Layer 3 of a small transformer language model trained on English Wikipedia (13 layers, counted from 0, width 128).
A neuron adds its activation times its output weights to the MLP's output. To switch it off is to set its activation to zero at one token and run the rest of the model.
A neuron's activation on a vector x is SiLU(gate . x) times (in . x), where the dot is the dot product.

Input weights of the MLP neurons that the questions are about. A number n stands for (n - 500) times 0.00081.
n2 gate: 703,252,413,487,500,611,553,644,504,211,411,500,530,780,437,488,573,608,352,380,649,420,456,688,424,205,426,517,599,512,466,727,508,588,394,354,423,689,344,541,339,454,686,693,488,517,254,545,363,367,386,652,391,567,599,553,367,552,776,337,383,388,554,663,419,593,496,386,570,537,585,481,403,732,533,664,270,558,445,366,366,464,520,549,597,531,329,360,296,556,712,537,483,604,470,418,874,663,528,447,621,207,471,451,616,651,779,371,622,432,683,667,359,553,376,620,590,461,443,465,447,438,535,321,614,238,662,662
n15 gate: 428,538,305,368,489,81,800,307,318,821,423,362,456,373,267,263,518,553,670,504,339,504,286,340,303,456,402,528,579,481,520,477,504,500,444,433,500,617,523,469,452,442,389,569,636,593,449,406,385,662,655,436,308,507,387,471,511,470,389,375,409,437,852,440,485,518,808,584,347,504,302,449,569,585,473,407,395,605,315,679,436,421,425,624,405,471,519,311,573,489,627,558,480,440,557,386,496,454,354,286,697,532,543,647,559,364,716,561,677,308,583,548,358,464,330,313,671,478,519,407,639,594,470,419,552,391,488,435
n60 gate: 392,596,694,557,370,452,360,612,465,735,488,637,538,504,619,556,372,187,706,670,871,470,762,462,324,550,434,228,492,476,483,682,476,742,465,476,480,767,549,380,335,596,382,521,210,410,287,467,445,565,439,360,638,775,325,602,485,536,362,388,738,562,500,462,472,500,607,598,496,562,593,573,520,526,586,602,702,599,336,421,475,409,524,394,395,256,631,453,602,540,496,438,415,428,647,423,395,410,413,525,596,630,455,300,351,677,402,496,614,416,476,403,197,584,457,427,521,465,23,555,462,632,539,419,453,213,557,447
n70 gate: 592,577,604,531,519,532,637,435,642,748,543,467,623,472,648,500,220,504,716,687,175,610,447,465,673,715,554,685,400,404,631,446,648,465,317,385,716,333,500,542,548,716,439,608,615,362,441,558,492,350,366,391,476,369,432,352,335,524,454,299,483,679,562,513,215,621,572,432,542,492,316,705,447,560,377,558,648,405,445,512,555,508,564,681,601,500,516,286,640,451,496,504,436,476,607,457,553,521,389,529,634,664,624,323,696,508,282,614,807,276,552,484,557,754,437,163,438,394,653,156,500,454,722,439,318,564,516,215
n103 gate: 493,284,638,317,364,797,466,496,354,715,619,721,327,320,522,544,388,549,427,361,669,512,466,228,537,312,258,352,570,677,429,427,522,539,537,467,575,536,710,558,544,575,206,560,656,452,500,205,241,429,546,500,432,555,389,461,493,676,500,634,605,392,458,387,579,511,230,575,624,458,587,500,489,479,458,374,607,404,376,427,437,485,323,416,466,614,652,484,329,571,515,378,425,741,380,580,238,649,588,278,407,426,252,523,458,375,548,541,678,463,522,424,466,432,496,524,573,504,665,653,542,735,456,470,723,389,458,489
n126 gate: 568,382,518,477,435,518,382,611,535,597,483,526,216,723,375,624,576,522,702,652,637,379,580,466,565,486,411,481,649,688,425,578,682,875,514,610,471,330,507,244,447,541,409,523,577,435,478,732,314,578,572,604,264,553,325,561,517,388,466,507,260,132,311,410,446,503,240,439,541,481,622,534,268,477,485,529,631,596,504,514,455,355,610,515,385,616,628,515,686,597,556,515,397,529,314,492,550,416,567,577,463,440,272,602,418,681,482,359,511,521,614,559,518,391,486,446,426,703,430,627,652,670,440,606,532,471,431,638
n148 gate: 636,397,622,579,358,477,661,447,608,482,599,484,540,410,394,719,599,550,493,311,546,524,535,412,317,688,366,349,563,636,560,559,485,595,335,553,431,603,652,504,511,464,573,492,235,472,464,332,280,373,348,576,631,739,489,511,341,500,269,640,369,878,421,544,631,552,453,581,756,465,474,456,550,753,376,410,504,731,467,680,636,560,361,624,511,500,383,678,322,569,537,477,472,538,619,480,305,554,556,527,417,297,480,310,654,508,541,696,357,504,310,330,588,347,211,606,375,284,289,653,353,622,463,581,500,322,515,650
n184 gate: 493,305,597,708,511,892,523,699,669,673,536,453,540,581,407,556,413,620,493,388,670,536,470,576,343,475,488,465,504,493,799,554,411,313,452,515,538,467,404,539,647,543,546,540,446,348,203,276,614,732,418,455,671,441,314,553,546,365,653,586,500,597,558,673,659,383,546,532,574,407,304,615,485,591,550,381,541,608,412,338,453,555,696,653,519,425,537,416,569,282,334,266,488,661,588,609,583,339,581,373,383,719,174,420,488,421,463,738,420,470,440,536,405,278,434,520,446,350,581,379,496,543,400,622,559,522,716,273
n2 in: 599,177,460,477,620,676,496,543,677,392,525,487,573,602,500,675,633,625,450,451,582,459,535,587,479,408,500,320,438,555,251,611,359,479,373,568,222,741,672,504,272,554,461,417,513,454,384,478,306,340,176,732,548,542,637,536,377,418,523,556,464,424,473,545,339,529,682,345,562,593,583,219,748,709,496,592,129,792,206,419,690,487,649,671,673,566,568,363,469,418,606,703,477,650,463,528,699,535,542,394,545,298,659,364,522,491,661,417,574,462,423,750,435,496,249,597,394,609,354,778,253,607,462,413,690,188,705,744
n15 in: 344,288,515,816,247,633,309,641,504,400,536,713,614,379,544,489,529,302,384,646,485,594,721,557,589,590,492,442,496,308,555,485,496,600,288,614,609,586,439,731,558,300,617,488,637,413,438,607,744,270,511,400,538,474,441,514,475,590,488,689,547,473,512,383,711,504,471,338,500,558,579,543,504,636,500,702,408,492,576,460,375,584,559,318,635,560,611,670,447,519,518,466,626,459,511,276,571,557,573,534,407,426,485,364,327,880,482,323,413,615,722,374,616,351,782,604,408,482,783,496,462,538,709,458,580,618,557,605
n60 in: 203,309,744,762,496,690,233,404,448,585,448,425,488,825,405,617,530,393,567,634,550,806,778,353,630,674,764,336,349,367,339,460,625,449,436,557,635,415,716,524,436,570,426,553,430,725,504,354,444,656,318,569,756,451,553,299,467,719,552,504,584,472,583,364,342,452,487,581,532,338,493,603,384,575,457,504,659,563,429,428,608,376,508,668,642,555,652,768,730,465,436,539,577,481,366,434,500,531,455,744,385,672,300,422,357,568,523,485,512,485,466,470,593,482,634,426,504,395,555,519,428,563,662,333,455,386,423,628
n70 in: 354,604,417,425,489,404,710,554,289,322,374,384,695,610,634,420,537,392,257,285,628,370,508,681,688,519,278,540,524,382,573,770,744,588,466,416,298,507,603,615,511,356,469,525,311,401,396,658,447,416,639,400,442,436,270,236,639,392,484,485,404,428,484,569,636,650,521,610,452,615,575,511,442,691,700,531,515,579,470,462,306,473,310,417,481,673,431,435,641,427,462,705,329,550,278,537,535,524,527,532,524,399,228,335,357,516,594,457,453,485,680,336,170,584,343,504,559,470,275,485,511,425,470,645,560,144,442,543
n103 in: 500,627,590,587,553,552,471,436,574,124,585,372,605,500,381,425,435,548,558,624,520,718,629,504,528,852,718,558,227,389,546,426,330,489,527,488,484,492,716,512,500,309,819,756,374,530,653,721,617,530,447,512,464,621,639,594,417,540,542,456,350,747,401,250,315,543,580,593,603,735,369,634,576,645,585,594,287,737,516,571,671,339,331,463,620,394,373,437,484,468,500,569,508,317,455,658,700,590,362,664,529,333,488,273,719,772,480,448,375,508,440,446,536,401,488,334,545,383,520,277,500,660,394,638,219,449,335,581
n126 in: 470,725,488,525,584,542,508,385,571,360,485,361,593,357,447,390,541,312,537,310,562,742,589,640,668,600,760,576,548,356,588,642,310,646,541,443,481,651,367,571,568,522,566,614,301,459,623,288,657,427,398,393,488,294,314,640,427,373,524,565,739,698,650,224,442,582,585,549,579,630,496,221,562,543,348,703,439,559,645,304,448,459,167,414,588,460,473,520,372,427,297,668,633,538,615,426,442,715,504,496,361,452,559,488,587,476,361,685,415,637,317,622,342,321,615,418,708,339,606,481,399,555,489,221,650,572,465,485
n148 in: 537,587,597,640,680,523,450,319,625,351,304,277,627,704,668,466,493,508,515,609,622,480,618,399,417,431,562,587,473,354,524,360,481,608,348,515,683,387,411,605,533,630,546,677,704,468,594,566,629,658,486,338,496,308,410,550,529,542,200,631,547,399,391,543,637,412,605,604,293,523,379,656,367,666,895,623,646,616,665,570,457,626,545,473,470,478,365,436,492,356,385,581,376,350,454,387,576,639,600,349,708,295,647,381,730,326,496,477,523,455,350,453,409,389,676,500,728,636,616,249,525,333,582,469,433,680,309,431
n184 in: 408,445,282,478,637,456,475,418,620,589,668,493,579,463,382,416,470,408,304,722,624,460,596,510,514,454,637,400,256,557,471,602,537,415,611,369,579,563,573,451,564,454,635,715,441,635,628,609,423,584,432,667,562,534,307,401,591,541,504,711,500,564,186,414,476,593,496,431,394,274,464,428,538,573,254,448,615,598,590,591,654,409,426,542,593,324,571,743,493,373,567,374,439,439,487,537,404,455,423,714,454,489,416,570,355,489,436,514,656,507,422,609,452,536,722,584,182,533,419,517,359,475,520,736,366,432,282,624

Output weights of the MLP neurons that the questions are about. A number n stands for (n - 500) times 0.0008.
n2: 317,796,669,411,457,277,473,248,229,646,518,321,408,282,433,383,555,227,395,727,319,294,535,332,726,784,421,561,452,400,801,125,561,302,630,464,463,394,601,241,813,563,497,428,479,418,672,489,792,498,736,297,671,499,322,316,529,479,326,620,529,573,438,423,639,365,463,761,544,435,629,569,437,153,509,376,926,434,417,533,634,682,375,344,151,254,304,643,548,619,365,427,618,346,204,599,23,568,534,511,127,653,424,664,199,467,250,631,59,660,347,301,574,414,870,581,533,480,431,249,540,581,528,593,296,925,474,586
n15: 458,547,587,749,278,339,327,562,397,409,600,659,633,380,571,506,614,317,522,831,710,580,438,723,792,514,452,484,477,390,381,456,367,307,140,651,725,367,600,440,645,412,609,504,653,627,454,531,806,337,500,554,531,601,472,484,445,662,552,581,450,361,480,770,798,366,633,244,335,584,561,548,374,659,542,700,289,362,464,724,577,557,518,720,514,447,672,586,442,495,658,472,599,591,259,703,460,499,436,416,455,566,681,577,518,620,522,353,643,493,732,629,108,544,396,563,748,405,788,653,340,624,559,662,381,187,386,637
n60: 512,494,496,925,760,585,357,564,383,214,745,279,651,260,389,312,263,836,617,637,379,502,670,415,713,339,490,675,501,395,660,412,397,615,680,752,622,379,837,465,359,238,443,268,391,717,457,628,665,254,659,688,246,242,642,590,436,549,439,504,376,490,61,810,460,545,786,499,279,430,576,421,548,516,455,466,401,593,659,428,783,388,405,725,666,659,289,759,454,295,557,444,521,518,553,138,414,572,409,663,445,535,473,291,264,474,452,326,370,391,603,220,751,406,474,535,557,402,593,752,521,507,589,657,751,481,554,433
n70: 400,641,650,675,499,666,722,628,339,472,484,403,526,376,437,387,460,341,662,587,515,476,492,521,433,795,558,356,397,558,609,530,756,315,163,334,351,300,566,399,667,527,543,399,509,583,577,898,455,569,396,465,398,365,360,446,473,687,369,295,453,854,410,581,257,509,376,257,434,552,257,423,556,406,614,526,691,705,281,406,265,875,683,808,459,627,555,559,822,280,252,712,610,625,520,328,707,417,317,386,571,560,541,326,783,262,506,419,478,190,525,448,343,551,540,598,345,424,618,527,433,549,602,295,422,176,426,171
n103: 563,266,458,805,389,213,669,930,454,543,366,426,559,716,686,865,585,149,599,472,401,624,262,418,662,587,693,498,760,401,467,454,759,542,376,540,600,579,440,443,385,479,361,361,419,528,525,468,474,707,718,462,520,355,499,262,390,450,347,310,413,338,725,634,747,421,452,230,557,324,519,377,643,411,545,745,490,296,702,318,295,674,580,555,554,434,640,572,710,406,407,614,521,780,240,339,615,310,488,315,648,717,493,433,403,208,412,481,628,587,455,501,479,738,557,503,331,262,203,582,257,552,460,432,482,443,599,297
n126: 740,222,737,521,338,539,685,624,512,648,619,638,559,704,534,569,283,652,471,674,582,292,535,170,416,568,81,368,601,442,192,495,624,563,462,600,518,493,523,582,417,497,243,328,661,594,278,621,492,570,611,662,207,516,497,456,659,388,415,313,178,346,284,634,464,577,489,464,364,283,727,755,264,224,768,413,303,383,429,606,497,531,822,570,574,656,412,452,542,509,489,217,612,493,315,546,670,338,491,421,606,359,457,798,278,529,742,514,654,637,768,435,759,534,330,559,463,542,482,271,575,578,465,556,576,310,241,451
n148: 593,333,260,359,422,605,558,532,458,284,966,639,443,362,436,693,422,435,487,454,398,592,504,638,375,756,256,423,557,294,249,653,439,691,472,465,357,640,398,469,374,365,722,484,293,287,592,321,421,349,348,713,437,714,431,544,298,690,354,850,412,530,258,562,471,741,282,569,923,549,679,556,647,365,304,444,551,537,685,323,627,473,507,589,619,576,393,858,399,564,613,394,630,678,705,596,581,419,325,662,429,410,261,435,743,526,273,721,331,578,596,451,485,658,147,632,718,214,288,601,432,793,369,638,404,407,587,915
n184: 535,459,333,433,668,392,595,512,648,705,561,604,233,603,615,527,528,661,559,612,696,342,452,487,629,518,454,644,660,363,427,537,462,502,334,622,335,366,255,382,509,446,666,224,536,230,546,474,473,339,474,585,523,326,730,353,477,329,698,507,628,452,536,437,676,295,542,515,644,570,709,555,449,337,533,564,261,557,612,609,297,288,548,576,300,556,565,396,542,465,636,786,569,654,799,704,658,779,509,573,456,124,563,485,481,451,560,202,388,243,284,274,364,138,412,372,426,521,645,451,482,718,447,633,542,772,490,370

Each question names a token from some text and the token that comes next. It shows the vector x that enters the MLP there. A number n stands for (n - 500) times 0.0059.

Then comes g, the gradient of the next token's log-probability with respect to the MLP's output, scaled to length 1. A neuron's effect is roughly proportional to its activation times (output weights . g). A number n stands for (n - 500) times 0.00072.

"8", then " met"
x: 558,331,542,318,498,574,419,433,395,440,551,537,363,452,434,475,647,552,366,603,366,438,522,606,556,453,589,633,486,506,658,420,411,436,517,676,506,528,479,487,565,623,491,378,549,444,492,462,546,468,360,528,601,325,614,523,279,525,463,666,678,503,390,434,469,373,432,604,642,580,638,454,575,360,367,425,484,614,501,433,723,510,579,447,523,588,374,369,456,505,512,410,472,470,562,555,563,548,444,418,547,501,506,417,498,498,458,515,503,702,325,688,418,448,336,465,275,410,456,324,592,514,530,683,361,328,489,562
g: 474,499,529,713,437,674,534,367,404,518,455,526,582,302,408,388,398,636,542,467,495,715,573,468,399,641,371,650,300,457,637,349,477,408,688,414,578,410,551,518,614,464,387,325,293,487,618,529,222,515,528,307,604,346,455,631,494,454,441,519,435,643,443,580,498,194,228,346,407,485,262,462,528,567,421,612,162,391,557,349,489,576,85,310,495,495,512,377,353,311,576,464,645,734,402,364,587,524,528,505,534,774,654,579,581,557,459,496,794,637,423,506,535,492,578,440,507,566,508,449,525,415,620,449,504,445,547,458
Switching off which neuron hurts the next token most? n148

"est", then "a"
x: 504,458,430,415,659,595,544,506,393,485,695,590,501,548,470,357,563,612,511,508,472,440,589,535,542,491,616,629,510,310,701,364,462,733,637,556,395,330,433,396,551,526,364,272,679,377,490,553,657,434,453,616,507,512,630,607,455,539,647,658,459,720,381,538,509,575,761,576,583,528,545,509,394,510,398,561,454,509,480,610,561,456,516,482,482,436,598,542,442,483,516,579,391,586,508,526,385,627,512,483,374,506,546,451,351,665,457,615,358,586,409,703,475,475,415,443,397,385,511,414,469,488,420,434,434,471,728,495
g: 601,459,330,406,341,286,764,495,677,479,596,458,619,652,423,435,509,469,622,560,512,558,446,185,530,548,560,429,503,597,475,678,499,451,394,260,472,303,513,255,656,503,483,288,465,637,262,580,680,547,497,422,281,424,450,555,382,586,294,512,457,491,454,803,634,629,349,449,411,568,737,578,374,436,373,431,423,504,568,427,595,319,633,476,530,443,468,571,467,415,490,610,509,380,492,495,440,380,459,436,368,341,446,530,781,346,592,428,254,683,702,463,501,644,497,394,407,550,385,542,471,688,503,532,300,446,156,409
Which neuron, switched off, raises the next token's probability most? n126

"ter", then "rey"
x: 525,525,482,428,527,535,560,513,519,460,630,510,595,549,393,351,578,585,403,550,292,413,553,504,458,409,578,632,365,295,623,441,402,568,464,503,555,392,564,421,458,541,580,319,526,546,587,555,362,523,535,700,444,383,499,560,449,417,565,424,580,478,323,481,446,539,548,482,514,470,586,564,455,507,513,554,677,636,517,521,524,715,712,443,288,645,538,440,513,645,505,545,480,372,612,384,401,674,653,412,641,412,453,522,469,499,489,551,396,621,484,530,370,454,363,574,485,514,412,393,577,450,609,609,557,604,696,454
g: 281,514,536,691,389,578,446,753,569,284,467,446,628,452,534,443,538,672,394,625,572,344,506,503,552,653,613,487,593,516,563,367,388,594,355,579,634,384,453,369,527,508,529,465,253,737,624,572,287,448,409,340,636,347,601,446,303,499,589,561,549,559,621,598,287,725,588,289,406,414,494,570,558,607,423,387,615,526,616,526,128,421,406,596,402,416,567,597,503,457,643,322,525,323,288,352,520,428,422,674,421,346,517,398,436,449,467,362,397,251,491,311,405,823,481,548,606,684,572,618,650,508,381,492,701,603,480,536
Switching off which neuron hurts the next token most? n60

" American", then "s"
x: 600,416,336,434,477,545,489,385,485,658,567,483,330,549,462,408,479,533,380,546,267,440,565,374,642,466,490,730,485,491,588,557,452,452,560,492,394,445,598,412,458,597,426,459,638,407,503,415,631,497,371,481,645,332,520,676,503,442,597,569,543,509,333,484,565,470,683,622,557,537,583,470,551,285,399,389,443,592,534,445,565,501,444,523,502,526,423,344,309,727,485,504,427,358,690,693,370,492,495,525,434,431,375,498,522,636,543,630,380,485,542,476,403,501,548,468,306,644,519,415,620,476,558,523,438,577,547,615
g: 465,571,544,617,396,810,433,478,300,293,394,416,726,235,270,483,509,575,335,441,555,515,399,426,671,454,503,571,404,275,488,733,579,300,665,372,239,397,416,490,476,526,422,471,461,447,408,503,580,502,377,436,647,621,607,402,695,625,621,339,446,506,266,764,401,454,289,514,515,682,486,494,577,467,474,439,520,578,531,554,565,327,808,809,429,415,532,349,386,548,560,482,520,428,518,464,515,320,717,459,413,339,459,605,476,513,663,376,432,588,467,491,380,639,577,299,658,639,434,568,660,564,585,537,677,609,598,575
Switching off which neuron hurts the next token most? n60

" appointed", then " Pro"
x: 567,330,494,363,424,534,347,427,585,446,561,449,207,582,629,378,573,374,295,647,444,481,529,468,504,371,370,584,541,333,498,661,440,467,577,478,586,446,439,374,461,456,464,443,667,506,553,461,552,484,477,429,507,422,467,575,440,575,573,597,410,453,422,634,590,362,582,518,627,517,453,438,601,431,467,476,498,561,523,491,571,399,469,471,468,481,567,205,447,570,383,592,363,382,574,729,341,596,590,515,603,407,585,342,475,407,564,566,482,592,424,690,481,370,328,451,359,510,454,447,594,362,326,476,428,342,569,505
g: 456,615,609,409,413,480,459,474,338,581,601,421,496,338,471,446,461,535,575,546,404,472,584,565,521,444,449,673,487,621,554,362,496,452,438,386,536,371,552,583,640,497,706,649,578,653,688,508,408,756,455,400,572,607,616,475,482,673,279,623,677,293,257,389,642,272,634,538,600,433,370,490,429,497,383,504,427,500,531,197,542,608,573,721,390,465,774,666,453,527,546,663,419,584,356,516,752,445,220,438,474,519,264,769,417,318,652,685,345,425,621,443,498,443,631,646,517,588,441,509,386,366,318,286,589,655,523,302
Switching off which neuron hurts the next token most? n2

" A", then "ven"
x: 445,450,524,316,587,432,343,282,506,679,443,497,437,590,564,469,455,538,374,558,267,460,530,457,510,585,541,642,463,519,794,381,474,594,528,553,475,357,443,422,600,602,508,356,667,555,607,570,514,486,505,362,667,624,553,647,442,553,443,590,646,564,544,490,530,386,641,558,623,558,526,529,603,349,543,463,590,435,520,455,510,634,580,421,498,530,512,350,302,543,427,529,362,378,580,624,449,611,538,424,383,559,316,446,218,582,539,668,534,528,394,610,438,486,528,532,567,555,532,371,620,414,538,498,411,475,515,521
g: 516,594,712,394,617,543,379,471,414,664,575,399,425,605,487,602,477,461,500,519,631,607,461,418,150,423,651,507,522,437,618,463,383,442,259,586,538,435,560,514,528,472,463,587,632,677,586,729,372,514,566,508,644,663,594,614,579,353,625,423,655,399,626,421,401,568,532,302,529,406,667,621,486,460,495,624,99,577,379,650,301,430,412,401,479,545,531,425,376,508,778,377,659,584,537,301,705,662,567,663,645,441,705,364,460,603,663,717,490,369,555,247,445,752,550,453,592,403,351,434,391,505,498,410,321,436,398,356
Switching off which neuron hurts the next token most? n148

"als", then " a"
x: 640,401,346,380,487,507,368,344,451,465,569,638,500,573,355,376,517,755,518,535,411,449,555,399,566,401,220,461,584,367,676,490,508,566,478,661,418,484,510,376,466,540,606,469,652,406,481,390,460,424,442,579,477,299,499,626,409,462,586,600,383,518,396,522,487,440,644,520,587,557,656,559,489,485,536,381,542,494,463,520,587,589,418,333,425,586,596,348,478,652,440,338,325,553,572,638,359,607,636,477,531,500,448,312,512,402,636,613,366,637,335,536,487,489,364,622,462,419,457,404,611,531,517,506,473,503,419,497
g: 636,566,474,465,393,408,447,317,385,263,628,417,536,430,561,335,670,511,426,427,666,497,630,471,628,629,453,452,401,394,463,644,337,527,634,349,628,424,681,658,442,666,604,431,655,710,552,538,679,501,583,339,487,402,514,524,449,603,453,361,389,395,334,446,378,339,469,673,624,248,477,573,528,386,520,542,344,493,423,233,745,532,400,600,705,532,607,483,508,473,639,419,513,808,464,504,403,424,625,613,322,230,614,689,402,339,537,516,268,616,601,671,523,528,385,384,408,502,480,385,516,573,392,315,572,718,266,300
Switching off which neuron hurts the next token most? n60

" of", then " g"
x: 680,297,475,440,444,661,446,376,484,579,500,479,516,600,429,362,629,661,419,587,424,384,578,652,558,561,518,479,447,429,739,560,437,505,523,627,601,449,649,428,492,630,529,443,594,459,552,351,528,603,520,536,571,530,550,498,407,483,341,569,514,508,437,477,499,496,468,467,591,359,549,534,521,523,551,461,486,534,505,287,701,389,498,398,464,614,492,425,368,620,450,587,512,479,624,770,485,639,556,478,513,594,376,490,375,720,566,590,425,629,457,636,501,377,396,530,317,667,465,408,432,425,456,437,464,508,577,567
g: 848,507,583,452,441,628,501,431,676,547,533,548,556,551,679,780,633,545,574,381,445,472,574,361,615,534,558,696,483,663,382,493,508,371,655,685,409,535,609,520,437,581,481,500,572,486,542,544,661,376,190,652,576,219,639,620,468,569,724,510,437,624,412,356,513,433,690,394,508,733,527,714,447,325,520,611,531,487,424,694,421,398,511,460,399,590,418,441,536,528,672,365,383,603,392,588,253,629,557,535,522,513,552,389,753,399,493,444,719,255,372,727,516,417,610,448,535,525,619,538,355,576,702,716,378,507,577,715
Switching off which neuron hurts the next token most? n184

" As", then "ada"
x: 432,594,478,342,438,398,442,288,451,451,558,444,428,585,376,455,455,506,364,565,319,464,502,595,664,522,420,546,495,398,734,353,432,587,492,454,443,433,498,424,491,485,562,405,638,576,567,489,659,479,617,464,467,510,427,668,498,448,391,505,654,634,222,459,573,419,486,674,482,510,517,488,586,429,395,433,544,550,486,451,412,500,438,432,491,527,540,341,386,747,459,286,230,359,530,359,373,567,534,538,492,718,365,391,267,638,511,616,375,646,531,619,549,584,591,598,557,544,541,384,731,509,375,410,486,479,398,589
g: 577,598,443,658,434,442,367,386,646,521,518,513,669,435,363,782,324,613,539,581,503,697,442,289,493,364,690,213,275,582,501,469,577,571,489,578,400,431,386,663,501,455,331,431,568,512,516,461,533,411,340,512,347,633,465,652,425,497,216,374,595,371,696,431,545,601,402,355,601,626,446,274,254,442,597,571,609,562,400,373,611,598,535,411,619,537,664,424,439,627,163,361,408,356,401,504,554,679,492,266,595,556,413,578,426,469,742,733,644,418,474,578,522,606,692,387,357,529,466,406,328,636,508,435,494,488,310,600
Which neuron, switched off, raises the next token's probability most? n2

" E", then "sc"
x: 416,575,646,245,488,436,349,444,379,641,424,586,444,489,488,418,514,460,500,578,469,434,452,402,544,593,563,602,448,379,658,441,543,463,624,524,572,432,436,442,526,631,498,406,635,474,503,525,674,462,565,454,669,583,570,591,573,530,332,538,450,440,463,393,437,445,361,512,689,561,600,487,604,296,454,566,540,535,509,418,622,686,465,428,459,518,477,370,305,447,479,265,409,412,636,523,499,517,588,531,350,589,478,362,297,652,487,731,462,580,511,497,469,510,460,502,607,518,400,376,502,390,374,550,384,420,550,604
g: 558,584,289,414,665,691,231,515,305,397,455,523,619,199,424,428,544,525,708,764,525,370,591,247,502,586,387,644,586,437,398,510,766,421,403,329,471,329,359,646,329,462,648,540,492,801,354,556,480,515,379,447,621,466,843,433,655,463,623,299,293,385,438,469,628,571,540,475,509,392,647,444,456,456,518,337,526,650,460,668,429,409,281,567,414,552,645,398,502,510,697,448,555,431,427,594,378,294,487,396,503,565,542,593,504,484,443,603,513,540,392,482,539,578,672,341,447,571,575,437,383,692,616,480,752,475,447,562
Which neuron, switched off, raises the next token's probability most? n60

" main", then "ly"
x: 445,507,513,406,580,606,459,418,572,503,454,387,496,556,412,455,495,407,386,502,289,442,510,488,389,466,399,538,483,384,883,531,495,355,485,399,426,532,512,323,426,569,424,377,734,513,576,357,485,420,621,530,491,545,541,530,494,502,732,556,509,620,658,484,502,417,632,571,605,352,560,445,487,462,464,503,537,644,516,478,530,567,496,462,424,630,512,301,238,554,571,567,331,433,614,572,528,519,581,610,668,543,629,479,424,516,439,487,535,625,191,658,483,470,435,406,447,657,547,346,603,440,534,524,546,463,524,537
g: 612,561,485,393,710,426,629,596,487,593,697,408,461,393,500,412,415,468,395,461,432,425,521,475,433,542,381,440,681,454,495,597,565,638,564,812,506,500,778,350,484,537,188,543,451,430,441,495,417,520,506,291,610,741,500,359,377,566,481,386,623,716,441,377,560,511,245,516,296,460,521,560,579,600,508,741,486,437,670,534,458,452,476,497,422,593,547,458,489,654,381,439,460,526,783,355,426,622,345,442,354,441,573,349,829,608,603,505,618,758,366,387,799,365,382,378,493,763,315,570,715,552,562,568,613,537,560,541
Switching off which neuron hurts the next token most? n15

" f", then "urn"
x: 288,467,499,355,678,619,569,317,608,555,434,430,378,581,511,451,523,446,264,522,432,344,614,393,506,540,599,461,385,278,749,512,523,412,522,632,549,503,444,409,516,538,380,368,631,390,460,463,403,485,510,498,569,560,502,513,390,490,419,685,765,571,562,489,447,597,390,716,545,630,566,470,514,335,456,632,531,439,473,447,442,478,514,434,420,516,522,423,260,658,450,508,373,429,500,378,542,527,575,480,348,475,297,272,464,564,442,530,517,597,557,520,568,478,354,489,518,563,479,443,478,287,559,389,536,485,696,595
g: 389,483,512,502,654,572,397,567,401,462,374,561,391,458,667,597,397,527,475,386,509,253,488,525,518,670,649,269,824,496,513,564,403,425,666,330,574,514,306,686,694,553,594,476,634,584,584,261,355,598,411,489,594,605,652,594,456,344,603,581,686,351,508,499,642,543,522,570,524,441,536,531,583,702,337,373,488,586,402,740,422,512,633,181,594,439,505,689,611,530,463,676,324,377,543,511,546,592,445,422,455,496,648,554,506,466,235,479,623,456,317,770,421,540,847,234,545,562,526,403,635,509,463,524,672,669,559,426
Switching off which neuron hurts the next token most? n126

" which", then " was"
x: 360,202,354,340,565,505,411,308,569,595,496,420,434,560,394,490,601,580,383,532,412,469,549,564,560,465,300,497,505,372,805,559,496,440,498,507,389,413,504,566,499,595,534,494,532,434,438,454,535,485,530,596,656,387,686,546,434,494,479,606,470,566,336,458,501,521,526,479,572,523,560,476,526,555,554,493,563,569,516,648,682,588,452,346,485,554,614,294,427,541,397,454,478,358,595,618,502,705,566,521,621,707,489,444,388,625,357,603,417,634,535,619,435,389,415,528,346,531,367,404,458,415,533,371,543,500,497,572
g: 461,440,427,503,603,310,496,396,572,417,554,615,635,419,424,553,487,371,484,736,280,545,506,452,336,484,453,604,387,400,482,438,589,460,691,543,475,430,420,415,690,427,471,299,516,437,580,665,487,515,486,154,671,512,455,469,643,673,710,434,630,478,457,468,561,729,410,506,520,503,417,300,458,426,714,524,485,472,513,656,531,673,224,426,461,534,340,310,561,463,528,339,535,571,466,719,411,627,451,369,526,336,427,657,590,529,536,638,566,831,524,428,589,485,750,597,532,383,113,549,563,503,634,452,379,661,723,786
Which neuron, switched off, raises the next token's probability most? n184

" in", then " V"
x: 361,341,476,438,422,600,447,360,446,558,493,422,452,579,428,365,643,548,531,603,542,476,610,575,547,473,438,639,480,394,600,523,463,498,464,525,706,486,587,370,480,586,598,378,643,445,567,398,462,689,458,449,543,383,591,505,514,501,348,504,641,451,546,426,590,471,619,375,571,434,603,485,522,486,402,628,366,565,431,388,547,429,398,271,457,571,532,373,315,649,507,481,395,277,548,637,423,617,513,448,570,603,329,433,398,700,608,592,477,584,472,631,431,460,373,367,388,574,399,521,538,540,448,431,534,447,598,498
g: 684,429,402,502,328,637,733,557,497,453,388,478,567,513,500,452,579,641,520,648,502,350,428,323,441,659,363,659,427,709,469,416,290,568,753,759,423,590,601,515,472,592,515,539,726,405,413,520,438,640,563,421,301,653,577,441,749,487,439,432,591,597,485,330,672,513,518,658,343,474,467,458,762,477,552,588,744,476,458,295,740,496,340,553,484,414,572,304,628,430,774,428,586,760,544,538,362,341,517,507,407,392,426,601,352,241,596,523,695,554,641,519,572,497,327,455,608,512,630,632,478,527,324,549,707,634,569,474
Which neuron, switched off, raises the next token's probability most? n15

" to", then " an"
x: 428,246,486,351,538,519,373,395,377,583,436,609,485,563,444,323,568,584,493,563,523,375,552,537,592,495,437,590,431,406,603,589,483,603,507,506,613,474,642,430,405,556,462,311,637,434,501,436,502,633,579,617,513,430,547,504,460,527,381,526,698,498,349,475,441,448,519,448,517,331,567,380,584,532,503,468,437,502,515,468,672,456,533,353,421,513,389,451,397,798,382,615,482,492,696,709,407,582,611,487,512,349,415,481,221,481,492,552,497,636,469,566,462,402,286,417,366,541,492,369,472,343,427,383,539,430,565,564
g: 593,530,598,514,352,263,624,583,423,551,772,547,515,368,506,309,349,520,538,477,575,415,597,589,387,558,453,625,601,657,358,458,266,416,563,637,384,585,418,622,529,627,541,440,588,502,543,586,847,387,368,608,528,346,446,445,460,519,464,519,330,474,248,477,513,405,551,629,428,600,559,532,544,273,532,675,491,540,374,636,622,635,609,647,438,322,483,557,605,383,598,103,470,632,366,631,589,552,733,518,531,284,467,457,726,550,708,585,498,701,442,640,509,632,490,341,526,383,462,379,588,759,410,509,363,772,613,539
Switching off which neuron hurts the next token most? n103